Layer 14 of a small transformer language model trained on English Wikipedia (19 layers, counted from 0, width 128).
A neuron's activation on a vector x is SiLU(gate . x + bias) times (in . x + bias), where the dot is the dot product.
The model reads these tokens: "6" "-" "194" "0" ")" "\n" "- " "John " "P" "ed" "ler " "(" "194" "0"

The vector x that enters this layer's MLP at each token. A number n stands for n times 0.038.
0 "6": -4 -14 11 8 -5 18 -4 -12 28 47 2 -8 -12 -15 24 9 -8 -3 6 -7 -4 4 10 4 7 -20 11 -19 -26 0 5 14 -9 -1 10 0 17 3 -8 9 1 -31 14 13 4 -14 15 19 -35 -6 -14 -16 20 3 -46 12 -10 -5 15 -11 30 11 28 -1 15 -7 8 -10 -34 53 -4 11 11 -1 -14 30 -27 -2 -5 20 1 9 27 -20 30 17 -19 -17 -20 12 13 -44 -7 -14 -7 -8 2 -16 -70 12 28 -6 18 -4 -26 18 2 8 -12 29 0 -4 0 0 4 15 10 5 -2 2 -8 -20 -11 8 17 -29 29 0
1 "-": 8 -7 26 3 18 6 14 -18 -6 70 4 -16 -15 2 24 33 1 2 -8 -8 2 11 -2 -13 16 -12 19 -2 -7 -42 22 1 10 0 2 4 21 -8 1 23 -10 -18 2 13 -1 -30 5 0 -15 13 -6 -7 3 -13 -10 -6 3 -11 2 1 26 -2 30 -8 1 17 -11 -2 -15 35 -5 10 24 -14 -25 26 -22 5 -3 25 6 6 21 -25 20 2 -7 -7 -27 -8 23 -5 -19 -17 -6 -8 7 -3 -85 11 13 -1 17 13 -9 0 -1 8 -15 12 -9 8 -10 -7 -9 22 -17 4 -16 -6 -25 -13 -12 9 13 1 4 -8
2 "194": 7 -13 22 21 -10 -2 1 -38 25 50 -34 -9 -29 -6 1 33 12 9 4 -13 -1 2 -8 13 8 -2 -19 -11 -2 -2 -45 11 -8 -7 0 -2 32 -3 4 20 -16 -4 18 37 8 -9 24 -9 -18 6 -6 1 11 1 -38 33 -18 5 23 -18 4 -27 25 13 19 6 -6 -13 -24 35 -10 -3 20 -7 1 15 -16 11 0 27 -15 -6 58 -24 12 30 -21 9 -2 18 12 -26 -18 -29 -15 -23 7 -8 -64 5 18 -8 19 3 -1 9 -19 2 -4 18 -9 2 -10 21 -5 16 6 1 -20 23 -12 -27 -7 -2 13 -2 31 -12
3 "0": -1 -28 7 -12 -3 11 -6 -16 27 26 -17 17 -16 -11 20 22 -3 2 -13 6 -34 15 2 -8 -8 -27 -24 -24 -19 35 -12 41 -1 -12 7 -32 -3 27 -13 47 12 -5 3 5 7 -7 17 14 -32 6 -24 -7 19 6 -36 8 -16 4 39 -21 25 -3 43 3 14 -7 2 -34 -9 42 -21 20 -4 -3 -13 7 -17 4 -11 35 23 1 45 -7 56 13 -26 -2 -1 13 6 -27 -21 1 12 -30 -18 13 -50 16 19 -29 -7 -34 -4 22 -30 -7 -21 12 18 12 -4 10 6 1 14 -1 -13 13 12 -34 10 7 27 -35 16 -5
4 ")": 0 25 2 3 24 18 22 -7 27 18 -8 1 -19 -22 16 17 -18 11 -10 -27 -13 6 2 17 12 -38 -19 -10 -5 5 -10 30 21 -12 12 -10 6 8 -7 22 0 -27 21 3 13 -17 0 22 -23 -2 5 -8 2 17 -27 5 -16 -9 19 -4 14 14 33 -19 0 -5 -3 -6 -37 48 7 15 20 -3 -13 13 6 -8 8 30 11 16 51 -28 19 13 -11 -17 -3 7 25 -1 -27 13 6 -18 1 -4 -75 22 12 0 17 4 -20 13 -23 -26 -17 11 -9 9 -34 -16 -36 26 -1 -28 -17 -1 3 -23 -8 7 6 -20 15 2
5 "\n": 5 -5 22 -7 26 6 16 -23 -5 67 3 -11 -17 6 21 37 -1 -2 -11 -11 -5 14 -11 -14 23 -23 12 -9 -7 -36 23 -1 12 0 -3 0 19 -8 1 25 -3 -19 2 12 5 -31 -1 4 -12 6 -4 -6 -5 -16 -9 -7 9 -16 1 0 23 2 33 -8 -2 15 -9 4 -13 34 -6 13 19 -7 -27 27 -18 -1 -1 21 3 4 19 -24 20 0 -2 -3 -27 -5 32 -5 -14 -11 4 -7 7 -13 -85 14 11 -3 19 16 -5 -1 -6 8 -21 12 -12 3 -15 -7 -14 29 -15 1 -10 -1 -21 -3 -12 10 14 2 0 -3
6 "- ": -21 -2 9 -33 40 1 -6 -31 17 48 -9 -19 -12 -20 24 13 -4 -9 3 4 -11 10 8 0 15 -18 -6 -11 -1 -13 5 0 5 -15 -11 -17 2 8 -6 18 24 -9 8 6 0 0 -2 5 7 -13 14 0 -16 0 -13 -12 -16 -20 37 -17 5 30 15 3 -21 15 2 14 -10 2 -7 28 8 4 -26 -2 -3 -19 11 22 0 -10 30 -7 5 39 11 7 -13 -28 20 -20 6 -1 12 9 4 -15 -88 14 -3 -7 21 15 11 9 -4 -6 -4 12 -25 4 13 -13 -36 25 -3 -12 6 -1 6 20 -5 16 -17 9 -8 29
7 "John ": -24 2 20 -13 -24 15 7 -14 10 7 -36 0 -3 -21 25 4 23 6 46 -10 -27 -4 3 30 11 1 -19 -35 -22 -7 12 14 8 13 8 -3 -3 19 -5 9 2 -31 -23 7 -17 16 23 -16 37 -14 6 4 1 -3 3 -25 13 19 31 -12 -6 23 -10 -9 8 22 22 9 8 -2 -31 33 17 21 -3 -13 21 -13 -9 2 -42 -14 20 -1 15 47 10 4 -29 28 28 -41 4 -19 8 3 15 10 -55 -6 -12 1 18 -12 10 24 5 16 2 6 -12 -1 -7 -23 -94 -1 -39 -3 7 -15 -29 26 -6 34 4 31 5 -3
8 "P": -9 3 27 -34 -25 -9 1 0 6 15 -41 -29 -19 -32 18 -5 -18 40 11 16 10 -18 34 -15 -24 5 14 -36 -12 -24 6 37 18 19 -20 3 -19 10 -3 0 13 8 -10 3 1 -23 22 5 -14 11 9 -10 7 -6 10 11 21 -37 29 0 -17 -11 29 11 16 -12 8 11 -12 -9 6 19 -11 19 23 -25 37 -34 -12 8 -16 -20 14 -22 9 2 8 -13 15 -1 36 -76 -6 17 20 -3 -7 21 -7 13 12 16 -6 10 -21 -6 -34 19 0 8 -1 15 -2 -9 -69 18 15 30 -3 -28 -21 -2 -15 18 18 42 14 -1
9 "ed": -31 15 20 -20 -8 10 3 -16 28 -32 -12 -16 -2 -16 29 12 -15 22 38 9 -9 26 -19 -23 -23 26 1 -23 4 -12 31 63 -6 27 -59 7 -29 40 -10 8 25 -27 5 -11 -6 17 27 6 7 -17 8 -12 9 -13 -15 -9 14 -32 10 19 -24 -47 10 -18 0 -11 -2 20 -22 -4 21 7 -19 -38 21 -36 49 -11 -16 -47 -22 -28 11 12 12 1 9 12 7 -8 -28 -32 6 11 28 -9 -18 35 4 -14 7 0 -11 9 17 15 70 15 -1 3 7 -10 1 1 -16 4 35 32 8 -30 9 -29 -18 -9 9 -3 3 7
10 "ler ": -16 6 24 -27 3 63 4 5 31 -22 -27 -1 -1 -16 22 -1 -7 -7 -12 15 -76 -25 -9 21 -29 5 -5 -40 -18 9 0 22 -4 13 -29 -5 -12 14 25 -6 -17 -40 -11 7 -10 24 11 34 41 0 -12 22 0 -5 10 -16 24 0 43 -12 -1 17 19 -8 -13 13 -16 -28 30 -9 -8 -5 2 -11 -3 -14 11 -11 1 -37 -12 24 18 -11 35 25 -6 -15 -5 41 24 2 10 -7 20 -13 10 21 -51 29 -15 -5 17 9 10 3 3 7 -25 -1 -15 -35 23 7 -67 -17 -43 15 14 3 -19 14 1 -2 -1 54 27 4
11 "(": -3 21 0 -27 6 11 -6 -36 23 23 -1 -10 10 -33 55 3 31 -26 -8 27 -9 -19 16 1 -4 3 -24 -50 10 -12 -4 15 -4 17 5 -22 -3 1 23 -22 -25 2 2 -4 0 -5 0 39 9 -15 -2 3 -25 3 0 -4 -4 3 51 -14 -15 22 35 18 12 14 -7 11 -6 5 -15 9 -8 -23 -22 11 17 -5 6 -1 -29 0 23 -32 -5 30 20 2 17 -10 16 -16 8 -4 12 21 -3 15 -76 -11 -14 -15 -6 18 16 -10 -27 7 5 -10 -17 16 29 7 -4 19 -13 14 -12 11 -32 12 21 7 -9 8 -4 0
12 "194": 5 10 -8 5 -6 -12 -3 -57 23 19 -53 -10 -31 -28 22 9 20 8 -2 10 -14 -15 10 25 16 7 -8 -42 6 0 -43 -12 -29 7 -4 -1 -3 -7 -14 5 -20 7 2 56 9 -2 17 -19 6 -18 15 2 4 -10 -20 51 -11 18 35 -26 -7 -26 27 19 10 12 17 -12 -22 23 6 -2 6 2 8 -13 -23 -8 -6 13 -40 8 73 -19 10 65 18 28 12 4 14 -25 22 -25 -4 -19 15 -2 -23 1 24 -26 4 7 31 6 -13 -11 14 23 -38 -3 -15 5 11 23 -3 15 -15 5 -22 -6 8 -14 1 8 0 -21
13 "0": -5 -16 -14 -46 0 17 -3 -20 34 4 -18 26 -19 -50 54 -1 17 0 -24 0 -24 8 24 -6 -27 -11 -1 -46 -12 48 14 13 -8 12 -1 -33 -20 29 -20 36 13 15 -13 41 -7 14 28 5 -8 -26 -26 -4 -11 -21 -21 1 -17 20 41 -22 18 -10 33 11 9 -13 18 -29 6 40 -26 28 -19 6 1 -20 -14 -11 -40 23 4 29 45 -14 46 21 6 9 0 -12 0 -16 19 9 32 -33 -26 3 -8 5 25 -29 -15 -61 18 8 -18 -12 -11 14 16 -15 12 -13 15 20 0 24 19 3 8 -21 12 5 -5 -25 -10 -13

Each question shows the input weights of one neuron of the MLP. A number n stands for n times 0.0083.

n122 gate (bias -0.109): -5 2 -29 17 -13 2 -2 58 -8 22 14 -26 -9 22 6 13 -24 30 25 37 23 -23 -17 -17 14 3 22 20 -16 18 -19 -17 17 -28 22 -4 12 4 10 -36 31 7 21 4 7 -8 12 -7 -2 35 -24 -2 -14 -7 1 20 -4 -6 -2 -34 18 -24 11 14 17 -20 -4 20 -12 20 -25 -6 38 -24 5 3 -16 -27 -8 12 -29 -28 3 -19 18 -11 -21 -37 -3 17 -15 -1 27 15 -17 45 34 7 -4 -11 -16 3 10 21 -9 -20 -26 1 0 -45 24 10 -9 -28 27 13 13 8 17 -13 -1 -34 19 -5 2 10 -22 -5
n122 in (bias -0.016): -9 -15 -25 44 4 18 -12 4 -29 -2 -8 21 12 -6 4 -19 6 -14 20 5 -12 -18 -17 17 -1 -10 3 -4 5 0 -9 -1 -6 -26 4 -5 4 6 -4 10 37 -6 18 -8 23 26 -6 17 -55 28 -16 8 24 -10 -3 3 1 -34 -6 -10 5 -45 28 -1 -3 22 20 1 18 -48 5 11 -5 13 5 14 41 -34 -23 -24 11 10 -37 -27 22 12 11 -10 -21 41 -12 -9 29 11 5 -4 -13 -22 -11 -8 22 8 -1 -14 -31 3 -2 -5 10 32 -24 14 18 15 9 32 -22 -30 -2 10 -17 24 -2 1 19 -12 -37 6
On which token does it fire most? 0 "6"

n18 gate (bias -0.079): 3 -14 8 -30 0 5 15 1 26 4 17 8 4 7 -15 4 11 10 20 7 48 4 25 -4 -10 -20 7 20 8 -3 7 -10 -6 1 7 -16 1 17 -7 -31 -12 12 -8 22 -55 -3 -7 17 9 8 10 -13 -23 28 -43 -29 17 7 22 24 2 -5 -14 -31 39 -20 -9 29 -4 22 7 26 -25 -7 -10 17 -32 5 -16 7 -16 -1 6 -1 7 -23 -20 -2 -4 -38 -38 34 -23 -1 -15 12 28 -6 13 -3 -21 10 14 45 -4 -24 6 34 -27 -9 13 -39 -14 14 -1 18 -15 18 -32 12 -8 -54 -27 -13 -7 -19 -34 -29
n18 in (bias 0.024): 46 -17 20 9 16 -9 10 5 18 -3 -31 25 -8 17 -16 -14 6 18 19 16 46 18 8 -18 27 20 -2 -3 -30 3 -29 -34 -9 5 -12 27 -8 5 34 30 -1 -14 -7 20 1 -17 -28 29 14 -14 3 -8 -8 -13 -26 -25 -2 8 12 12 4 7 10 -5 -5 6 37 -1 -27 15 11 -5 16 -9 -7 20 12 -2 16 -9 -1 21 -50 -26 38 22 20 36 1 -7 11 -20 -10 2 -30 -22 -17 -24 2 -6 -24 22 -26 9 -16 0 -3 0 -6 6 -55 8 14 25 -19 34 -23 -2 -2 3 -42 -10 4 -9 -10 31 -5 -8
On which token does it fire most? 1 "-"

n125 gate (bias -0.146): 49 34 -19 48 -4 -16 9 -27 5 -11 15 15 -15 1 9 -22 -20 14 24 -4 -8 43 22 -17 -13 -8 -15 11 50 1 -1 6 -9 -26 5 44 18 4 -12 -14 -8 6 -26 4 -9 -16 31 27 -31 -27 16 1 -13 17 -21 -14 17 -14 -18 5 6 -2 -13 7 17 16 33 5 -31 16 8 -4 8 23 45 -6 -21 18 8 11 2 22 -11 -2 2 12 -15 19 11 15 -12 -20 6 36 17 1 11 0 -12 -22 21 -15 -33 5 15 43 23 -11 12 3 0 16 -19 -31 10 -15 -17 29 20 -13 5 -4 -34 11 20 29 -19 12
n125 in (bias -0.035): -10 29 27 13 19 -39 -38 -4 4 -15 10 -6 29 -16 5 22 15 0 9 23 -33 -21 -7 9 -7 -10 1 20 14 51 -13 -23 9 -8 10 -3 21 -19 -15 -37 5 8 68 -6 2 23 -18 8 -20 12 -20 0 3 12 12 -5 -18 13 23 10 -4 26 12 -44 17 18 4 1 -36 -14 34 45 22 -26 17 -23 -35 -17 0 -25 4 10 25 -15 2 -14 -13 -30 -8 16 -29 -11 10 -12 -11 27 35 11 -3 30 22 13 -4 6 -17 5 -3 -16 36 -8 -32 -38 -22 1 7 16 2 -14 -9 32 -7 -11 15 19 10 18 -4 -13
On which token does it fire most, and how strongly? 12 "194", at about 1.2

n82 gate (bias -0.094): -13 -8 4 0 26 27 -22 -22 -34 -13 -10 -1 -2 -16 3 -7 -27 9 14 -15 -17 -15 -7 25 21 20 25 -9 0 -5 -1 -50 -6 -4 -32 12 -13 -23 -6 9 3 23 -3 14 -12 -4 8 -11 11 -49 4 -20 0 -22 12 -8 -8 24 17 22 21 27 -1 9 6 10 32 -16 6 26 19 24 5 9 -17 20 -10 -1 16 11 -4 12 -3 31 7 -38 -19 1 -7 -22 -2 -9 -20 -8 11 -13 42 -17 -2 -12 19 40 -7 -11 -3 16 25 -3 29 -6 3 12 -20 49 20 18 1 -4 -7 29 21 -51 -3 -46 12 7 -7 -8
n82 in (bias -0.042): 23 0 -1 -23 -4 18 -2 -14 -8 -9 -6 -16 -24 3 16 -28 24 14 -20 -17 29 -59 -5 -2 5 19 -5 18 14 -6 21 -6 -9 -4 4 16 6 -17 -20 -14 5 13 8 2 6 -24 -2 4 36 -9 15 -10 -12 -20 19 -25 5 38 -4 -21 -34 -17 -2 28 -2 -22 -11 21 -2 -29 8 -14 -9 -16 -17 4 -1 13 -14 1 19 -3 -6 -5 25 24 1 9 40 5 -1 -5 36 -21 15 20 8 11 -4 -12 17 -15 5 -12 -18 15 -6 -2 9 21 -3 -6 -44 -17 18 1 15 -17 -22 -2 -27 7 -5 -5 -24 -48 -19 20
Its two highest activations, in order, are on tokens 12 "194", 10 "ler "

n187 gate (bias -0.113): 1 -23 10 8 -12 22 7 -15 -34 -2 -8 -5 -31 8 -20 -18 7 20 26 10 10 12 -28 -12 6 13 6 8 -38 12 -5 -26 -3 -5 18 6 -3 14 -28 -13 -5 5 28 -12 -24 18 33 -43 -6 -33 -39 -17 -2 -15 -20 13 -10 -35 -3 16 5 -6 15 0 16 -2 -1 -5 -19 20 21 42 34 6 -1 11 -5 3 23 12 4 9 9 15 -55 -21 26 -43 12 -42 -24 -22 -1 44 9 23 26 -12 -16 36 -15 -6 -12 17 -9 -2 3 -25 13 13 -12 11 12 3 10 -4 -1 -12 -11 -9 -27 2 42 33 1 2 -24 24
n187 in (bias 0.002): 26 -39 4 3 -7 15 -3 -4 4 -24 0 -12 25 29 -1 53 -6 -3 -15 5 -15 -13 26 19 5 -56 -15 3 9 -6 -11 -28 20 -2 -9 8 -14 24 -30 16 1 -13 -2 6 -13 -8 -8 -6 23 -26 -8 -4 5 12 -1 10 -24 -20 -8 -15 24 -1 -2 13 7 -1 2 -17 -55 4 1 -11 15 13 -25 1 45 2 -2 -8 -15 2 18 -5 -15 -9 -19 3 -3 12 11 35 14 28 3 -26 -9 18 -10 30 19 -27 1 47 6 31 25 22 24 -41 6 -22 16 -2 28 15 -4 -8 41 9 -1 -35 -8 18 -44 0 5 -16
On which token does it fire most, and how strongly? 0 "6", at about 0.52

n162 gate (bias -0.104): 19 15 -12 -2 -23 25 -2 -29 4 -4 14 11 -6 -22 -8 -21 -8 14 -36 2 40 -25 -32 -24 53 -22 19 -33 -5 -9 -18 17 -20 4 15 10 -4 -18 2 2 -6 -19 -14 -42 -42 8 26 5 -30 -19 -13 24 23 5 -19 23 -2 -35 0 33 -26 -8 -20 -7 -15 20 -18 -8 0 -33 13 17 33 28 -18 18 -29 12 -1 -4 -2 -9 -23 -45 6 -10 -2 -31 1 5 -17 27 -5 27 -22 -23 -16 4 22 32 -14 5 -4 -16 15 5 14 4 -2 -20 -27 22 -28 14 10 12 41 18 5 22 15 -12 -8 -40 10 21 31 -45
n162 in (bias -0.023): 4 -8 10 -26 -43 -6 -6 16 11 -2 32 2 11 21 -22 38 7 -36 26 -9 -4 8 -26 6 -31 -24 -24 36 -4 -7 -16 -6 -2 -2 -44 1 -11 -8 -11 -1 20 24 32 -8 -2 7 23 18 -6 3 7 -17 3 -28 11 13 -6 14 14 21 -11 5 -21 12 24 6 -16 -3 -5 16 -18 -5 -7 3 -14 5 22 0 2 11 36 -2 -11 9 4 -7 -18 3 -15 13 9 -14 29 3 79 21 6 -9 17 -27 -16 4 -6 8 7 3 22 -22 19 15 -20 32 17 -24 -32 -11 -16 -29 26 20 21 -6 14 -24 -1 -22 -1 -4
On which token does it fire most? 12 "194"

n176 gate (bias -0.249): -3 9 -6 -28 6 -15 4 15 6 4 -13 -24 2 25 6 -12 43 -20 5 -8 26 25 26 -21 -1 18 -18 70 3 2 -4 -23 26 -9 11 -10 -24 -10 -27 -17 46 26 -13 2 -50 26 -22 -24 -11 0 -10 -4 -17 25 -6 -19 -21 19 25 4 -23 45 17 17 53 17 -3 11 20 1 1 2 -2 -19 8 -5 -19 13 -20 10 4 13 -23 20 29 -14 -4 4 12 -4 -3 46 -11 -1 -2 -6 -17 -25 16 31 -33 -2 1 -3 -6 -49 22 1 26 21 38 5 15 30 -22 -6 -4 -6 -11 5 -12 -22 3 17 -17 -23 25 20
n176 in (bias -0.045): -26 -21 11 -14 3 12 39 -2 50 -13 -2 -23 4 23 -4 14 -29 -7 -11 24 28 -4 -6 3 -1 25 -1 -10 24 11 26 5 1 -63 -19 25 17 3 5 -21 -10 -28 -15 5 -9 -33 -19 -12 20 23 34 -3 20 -4 15 -5 22 26 4 -2 5 30 -12 13 -7 -8 -35 15 9 32 -39 -1 13 -7 -3 10 25 -4 22 -19 -13 15 -31 -19 9 -12 49 -23 4 18 13 -16 21 2 4 26 31 -31 -22 -34 27 -17 1 20 29 -20 8 14 1 0 3 -3 -2 0 -24 10 -41 -14 -34 -13 8 9 16 5 26 -5 -30 -30
Its three highest activations, in order, are on tokens 3 "0", 13 "0", 2 "194"

n230 gate (bias -0.059): 13 6 -8 15 1 -4 -38 -22 9 8 11 -7 30 6 -63 21 2 48 26 29 -37 23 -1 4 1 25 -5 28 -17 -23 -12 -3 -19 1 -14 4 -9 -5 1 -13 22 3 2 4 19 9 35 -23 16 -23 -15 -27 1 -3 10 4 0 -8 8 25 -39 8 -2 -8 17 -5 -13 -2 -23 17 -29 -18 4 14 18 9 -8 -12 8 9 6 -18 -23 -7 -50 -6 -8 1 10 18 23 15 -13 7 -14 10 -30 -29 -35 22 -39 -7 -9 18 17 23 20 44 -21 14 9 -9 28 15 8 -15 -22 13 -29 -4 -42 -50 -6 16 13 1 14 -48
n230 in (bias 0.017): 20 21 20 -27 -4 7 28 -16 6 8 -2 -1 38 6 10 4 17 5 8 5 -17 -46 -15 20 6 -26 5 4 -28 7 11 -16 9 11 -10 26 -1 -21 -1 9 17 -3 24 9 27 5 -19 5 -14 2 9 -3 25 12 -6 -22 -20 -36 -21 -17 -25 36 -33 -13 6 -14 -40 -2 19 42 18 9 20 -25 10 31 -29 21 20 13 -12 -23 2 -40 8 -16 15 -10 19 -22 10 -20 20 22 21 36 -2 2 8 19 -23 13 7 23 -35 -12 -4 3 -12 -10 5 15 30 8 -43 -4 30 38 6 4 -12 0 43 -18 -1 24 -13 8
Its two highest activations, in order, are on tokens 1 "-", 5 "\n"

n173 gate (bias -0.103): 14 12 -19 -21 26 -7 3 10 24 -16 -3 13 8 0 -20 22 -34 -4 25 -19 10 17 -12 17 34 -4 7 5 1 15 -2 7 2 -6 -14 -16 24 -1 1 -30 11 32 20 4 -19 -19 29 -19 16 7 5 15 -17 -33 -3 14 -1 30 7 34 11 -12 5 -22 31 -26 34 -3 -1 14 -38 -38 3 9 -28 1 18 0 31 -9 12 22 7 1 -7 -42 5 11 -33 22 4 -31 23 -4 44 7 1 13 -17 -14 5 -17 16 -39 -2 -12 -6 1 21 -2 4 8 5 12 -3 -9 10 2 -19 -20 4 -43 15 -22 9 -2 4 -3
n173 in (bias -0.022): 9 -3 10 18 -5 -11 46 18 11 -22 -1 10 0 27 21 -3 4 -9 18 -14 20 7 12 45 -15 -4 -16 25 1 40 -7 19 13 -3 1 -11 20 -7 -16 -16 17 -2 2 -12 -29 -23 26 -4 -8 6 -23 31 -5 -16 9 -12 -6 -2 2 11 25 -26 -20 1 5 8 15 21 17 25 38 2 -22 4 3 -2 8 10 20 72 20 -40 -31 23 -1 -8 -33 23 -2 -9 31 1 -9 4 14 32 -1 9 -6 23 -13 8 4 -10 -1 8 -6 -7 -9 15 -4 -3 -9 -19 -16 -8 -31 -2 -5 5 6 31 27 1 17 -34 9 -10
On which token does it fire most, and how strongly? 3 "0", at about 0.64

n165 gate (bias -0.161): 6 1 15 32 -29 -12 23 -32 -34 6 9 7 -4 8 9 -14 -38 -30 -20 -6 13 13 31 -3 -17 8 11 8 -4 -23 14 10 -29 9 32 19 31 23 -6 8 6 16 4 -4 14 1 7 8 -5 1 15 3 -9 13 36 2 -17 58 -11 12 -33 16 -20 13 -16 -1 5 -11 -20 13 1 7 -1 -2 -11 7 -50 -15 -8 5 8 1 19 9 -21 -2 -26 11 -5 -21 2 37 -7 16 25 -31 -21 3 -1 40 -38 20 4 5 -10 3 -12 10 25 -9 -12 -4 -21 -31 -17 -25 10 6 -12 -20 -10 -1 3 11 1 -33 -18 -23
n165 in (bias -0.033): 3 18 3 -15 -9 11 -15 -9 -29 10 18 -10 5 26 4 15 -1 -6 18 -28 7 16 -33 -4 -39 29 -19 36 -10 2 -5 -17 -17 5 22 -7 -2 7 -18 23 13 -6 8 -14 -4 -8 41 21 4 20 10 -10 -26 24 30 19 -10 -6 14 2 -22 -62 17 29 18 29 21 15 41 -24 -10 -7 16 -19 -14 -2 2 9 11 -23 7 9 6 -11 -5 -5 -2 36 13 29 2 1 -46 5 -10 -10 24 19 -6 -8 4 -18 -28 3 -32 -12 18 -1 11 5 10 25 -6 -9 -7 -9 2 15 -21 -14 -15 -7 -14 6 -3 9 14 -6
Its two highest activations, in order, are on tokens 13 "0", 6 "- "

n48 gate (bias -0.104): -5 9 -20 -9 20 6 -3 -14 6 0 75 13 1 20 15 2 -54 -5 -13 -12 -8 13 -5 -11 -20 -18 -8 5 1 -28 3 0 28 -41 22 7 10 -3 25 17 23 40 -6 17 5 -27 5 -16 2 -33 3 18 31 -1 -20 -2 -29 18 -55 5 14 3 -11 -5 19 1 8 4 -13 4 -12 -8 15 0 25 24 16 13 15 23 -33 -25 -28 10 20 -5 31 -6 -9 32 -18 -26 -4 29 -5 -14 -5 11 24 -18 11 -47 10 20 -13 3 -35 24 8 18 17 -16 2 2 -4 21 -2 15 12 -25 -21 -8 10 -33 -8 -13 46 2
n48 in (bias 0.006): 14 9 -8 -21 -26 1 6 -42 -8 43 2 8 -3 -12 -33 -13 30 3 8 -5 7 -6 -13 2 18 29 -41 1 -34 -2 -32 24 38 -3 17 -6 13 38 -15 0 -1 15 2 -13 2 39 36 -23 31 5 13 6 9 -17 9 -15 -24 -4 19 -9 -31 -5 -1 -15 3 -12 24 -8 -13 -12 -14 -15 -53 34 -13 18 9 -15 -2 10 3 -5 -4 -24 -6 -9 22 -6 2 -21 -27 -3 5 2 21 -23 -15 -26 9 -18 9 14 -7 4 -37 15 6 -4 11 5 -37 -4 -23 -7 -23 -3 1 -11 -24 13 38 -1 -2 -18 1 -51 24 -17
Its two highest activations, in order, are on tokens 10 "ler ", 3 "0"

n144 gate (bias -0.052): 12 -11 7 36 9 24 3 -41 -18 -4 0 -18 16 -7 -20 16 -9 10 -28 4 29 6 -21 -13 19 -6 18 7 -14 -9 -6 26 -20 -35 21 -15 -16 -1 -15 -9 15 -4 5 -21 -14 12 6 16 -14 11 22 -14 14 28 16 -13 12 34 3 8 4 5 -1 34 -43 -35 -41 -16 12 27 -46 37 -7 -24 0 -3 -26 9 -36 -13 -4 -25 -13 19 11 10 6 -12 22 -25 1 21 16 29 18 3 -37 -5 15 -18 -13 3 -43 2 -20 30 -8 -3 24 28 3 -9 -22 23 -22 -19 2 14 -6 14 4 -24 -2 -16 -20 -17 -25 0
n144 in (bias -0.011): -19 23 15 2 9 16 15 31 -43 -9 -22 29 -2 12 -28 -2 -11 -7 2 12 -8 -3 -18 21 29 -2 10 -26 -35 16 -4 -14 44 -11 3 -22 23 -2 -18 6 -3 -4 18 5 -4 -13 8 19 48 14 -27 -2 -13 5 38 -20 6 -18 20 -25 -33 -16 -18 -16 3 -9 -13 -25 13 8 17 -2 -14 -19 9 36 -22 9 3 10 5 19 30 -46 -16 -14 -7 -21 -5 -18 9 11 18 13 30 16 6 2 -2 11 20 7 -17 -13 -2 -4 14 4 4 -17 -2 -15 11 -15 8 34 -18 -39 1 5 -14 -7 28 -2 5 -27 3 5
On which token does it fire most? 8 "P"

n161 gate (bias -0.147): -9 18 -30 35 -6 -21 -8 19 -31 -7 -16 -36 1 7 24 -8 9 -7 -18 -39 11 19 -22 15 -1 15 9 8 11 -29 7 17 -10 14 -4 3 26 -9 -4 5 -5 20 -11 17 -48 -9 7 -36 -10 2 -29 9 9 28 -1 -4 -47 5 23 -15 -11 17 36 27 -10 5 -13 15 23 -1 -3 12 6 -18 34 -4 -16 11 -2 -3 6 14 -8 27 14 -32 10 -10 8 28 -9 -3 -25 3 -17 6 25 -12 -4 -12 20 -20 -1 -24 0 1 -18 38 19 -7 -1 0 -5 37 -11 25 3 -9 -2 -9 -9 19 2 12 40 -29 2 -5
n161 in (bias 0.070): -28 22 8 15 -26 21 -4 -6 -20 3 -10 -23 35 -13 19 16 -29 12 14 5 -4 -1 -6 15 -11 -16 -20 13 -2 38 -16 -2 -21 -4 -24 -3 -12 -4 -13 4 8 16 -30 -45 10 -5 -20 -16 -7 3 -27 -8 -1 5 -5 -26 -2 17 1 -16 -17 31 -10 2 26 -9 21 15 -27 -18 -2 2 17 -26 39 -1 -16 -5 19 7 -25 2 19 -19 38 -12 5 10 -8 0 3 8 12 -24 5 -13 1 8 9 2 10 37 11 41 -8 21 28 -22 -8 5 -31 -5 -15 24 1 -20 26 -12 15 2 37 21 15 -7 6 -11 2 18
Its two highest activations, in order, are on tokens 13 "0", 11 "("

n224 gate (bias -0.099): 15 3 17 -2 -26 -18 -15 -10 7 -30 7 23 7 17 9 10 36 16 8 -27 4 -17 1 23 -15 5 -28 8 -16 8 -19 -16 -10 23 18 15 0 11 -25 -2 3 -13 4 5 -26 -17 20 9 20 -14 -2 32 3 -12 -30 4 -4 25 -39 -4 -8 32 3 -4 -25 15 0 -26 -11 0 3 31 9 -5 -36 23 17 -10 -5 -6 -22 -14 14 -13 17 -8 11 0 -35 18 7 -30 3 -20 13 16 5 -12 22 33 -17 20 39 -3 13 -6 -19 13 -4 -12 8 37 6 27 13 4 3 20 13 33 13 4 13 -23 -10 -22 -6 -7
n224 in (bias 0.112): 9 8 -18 23 -4 2 20 13 14 0 40 -17 0 -15 -5 5 1 20 -9 5 15 27 -35 -5 -20 30 -16 1 6 8 -12 3 7 -8 -15 0 -35 15 -7 12 -1 -23 4 -19 -21 1 -5 16 -21 -8 -43 -1 -4 19 -25 -10 -9 -2 22 -6 -22 -20 14 -3 28 7 -40 6 22 23 -25 -3 13 -2 -15 -27 3 32 15 22 -6 24 -12 9 13 19 3 -5 34 13 7 -18 -7 1 9 -27 23 -9 12 -6 -41 -1 11 2 -4 -3 -12 6 10 -4 4 -22 -5 -1 -13 -5 -17 26 26 -31 -20 9 -45 3 -20 34 0 -19
Its two highest activations, in order, are on tokens 7 "John ", 2 "194"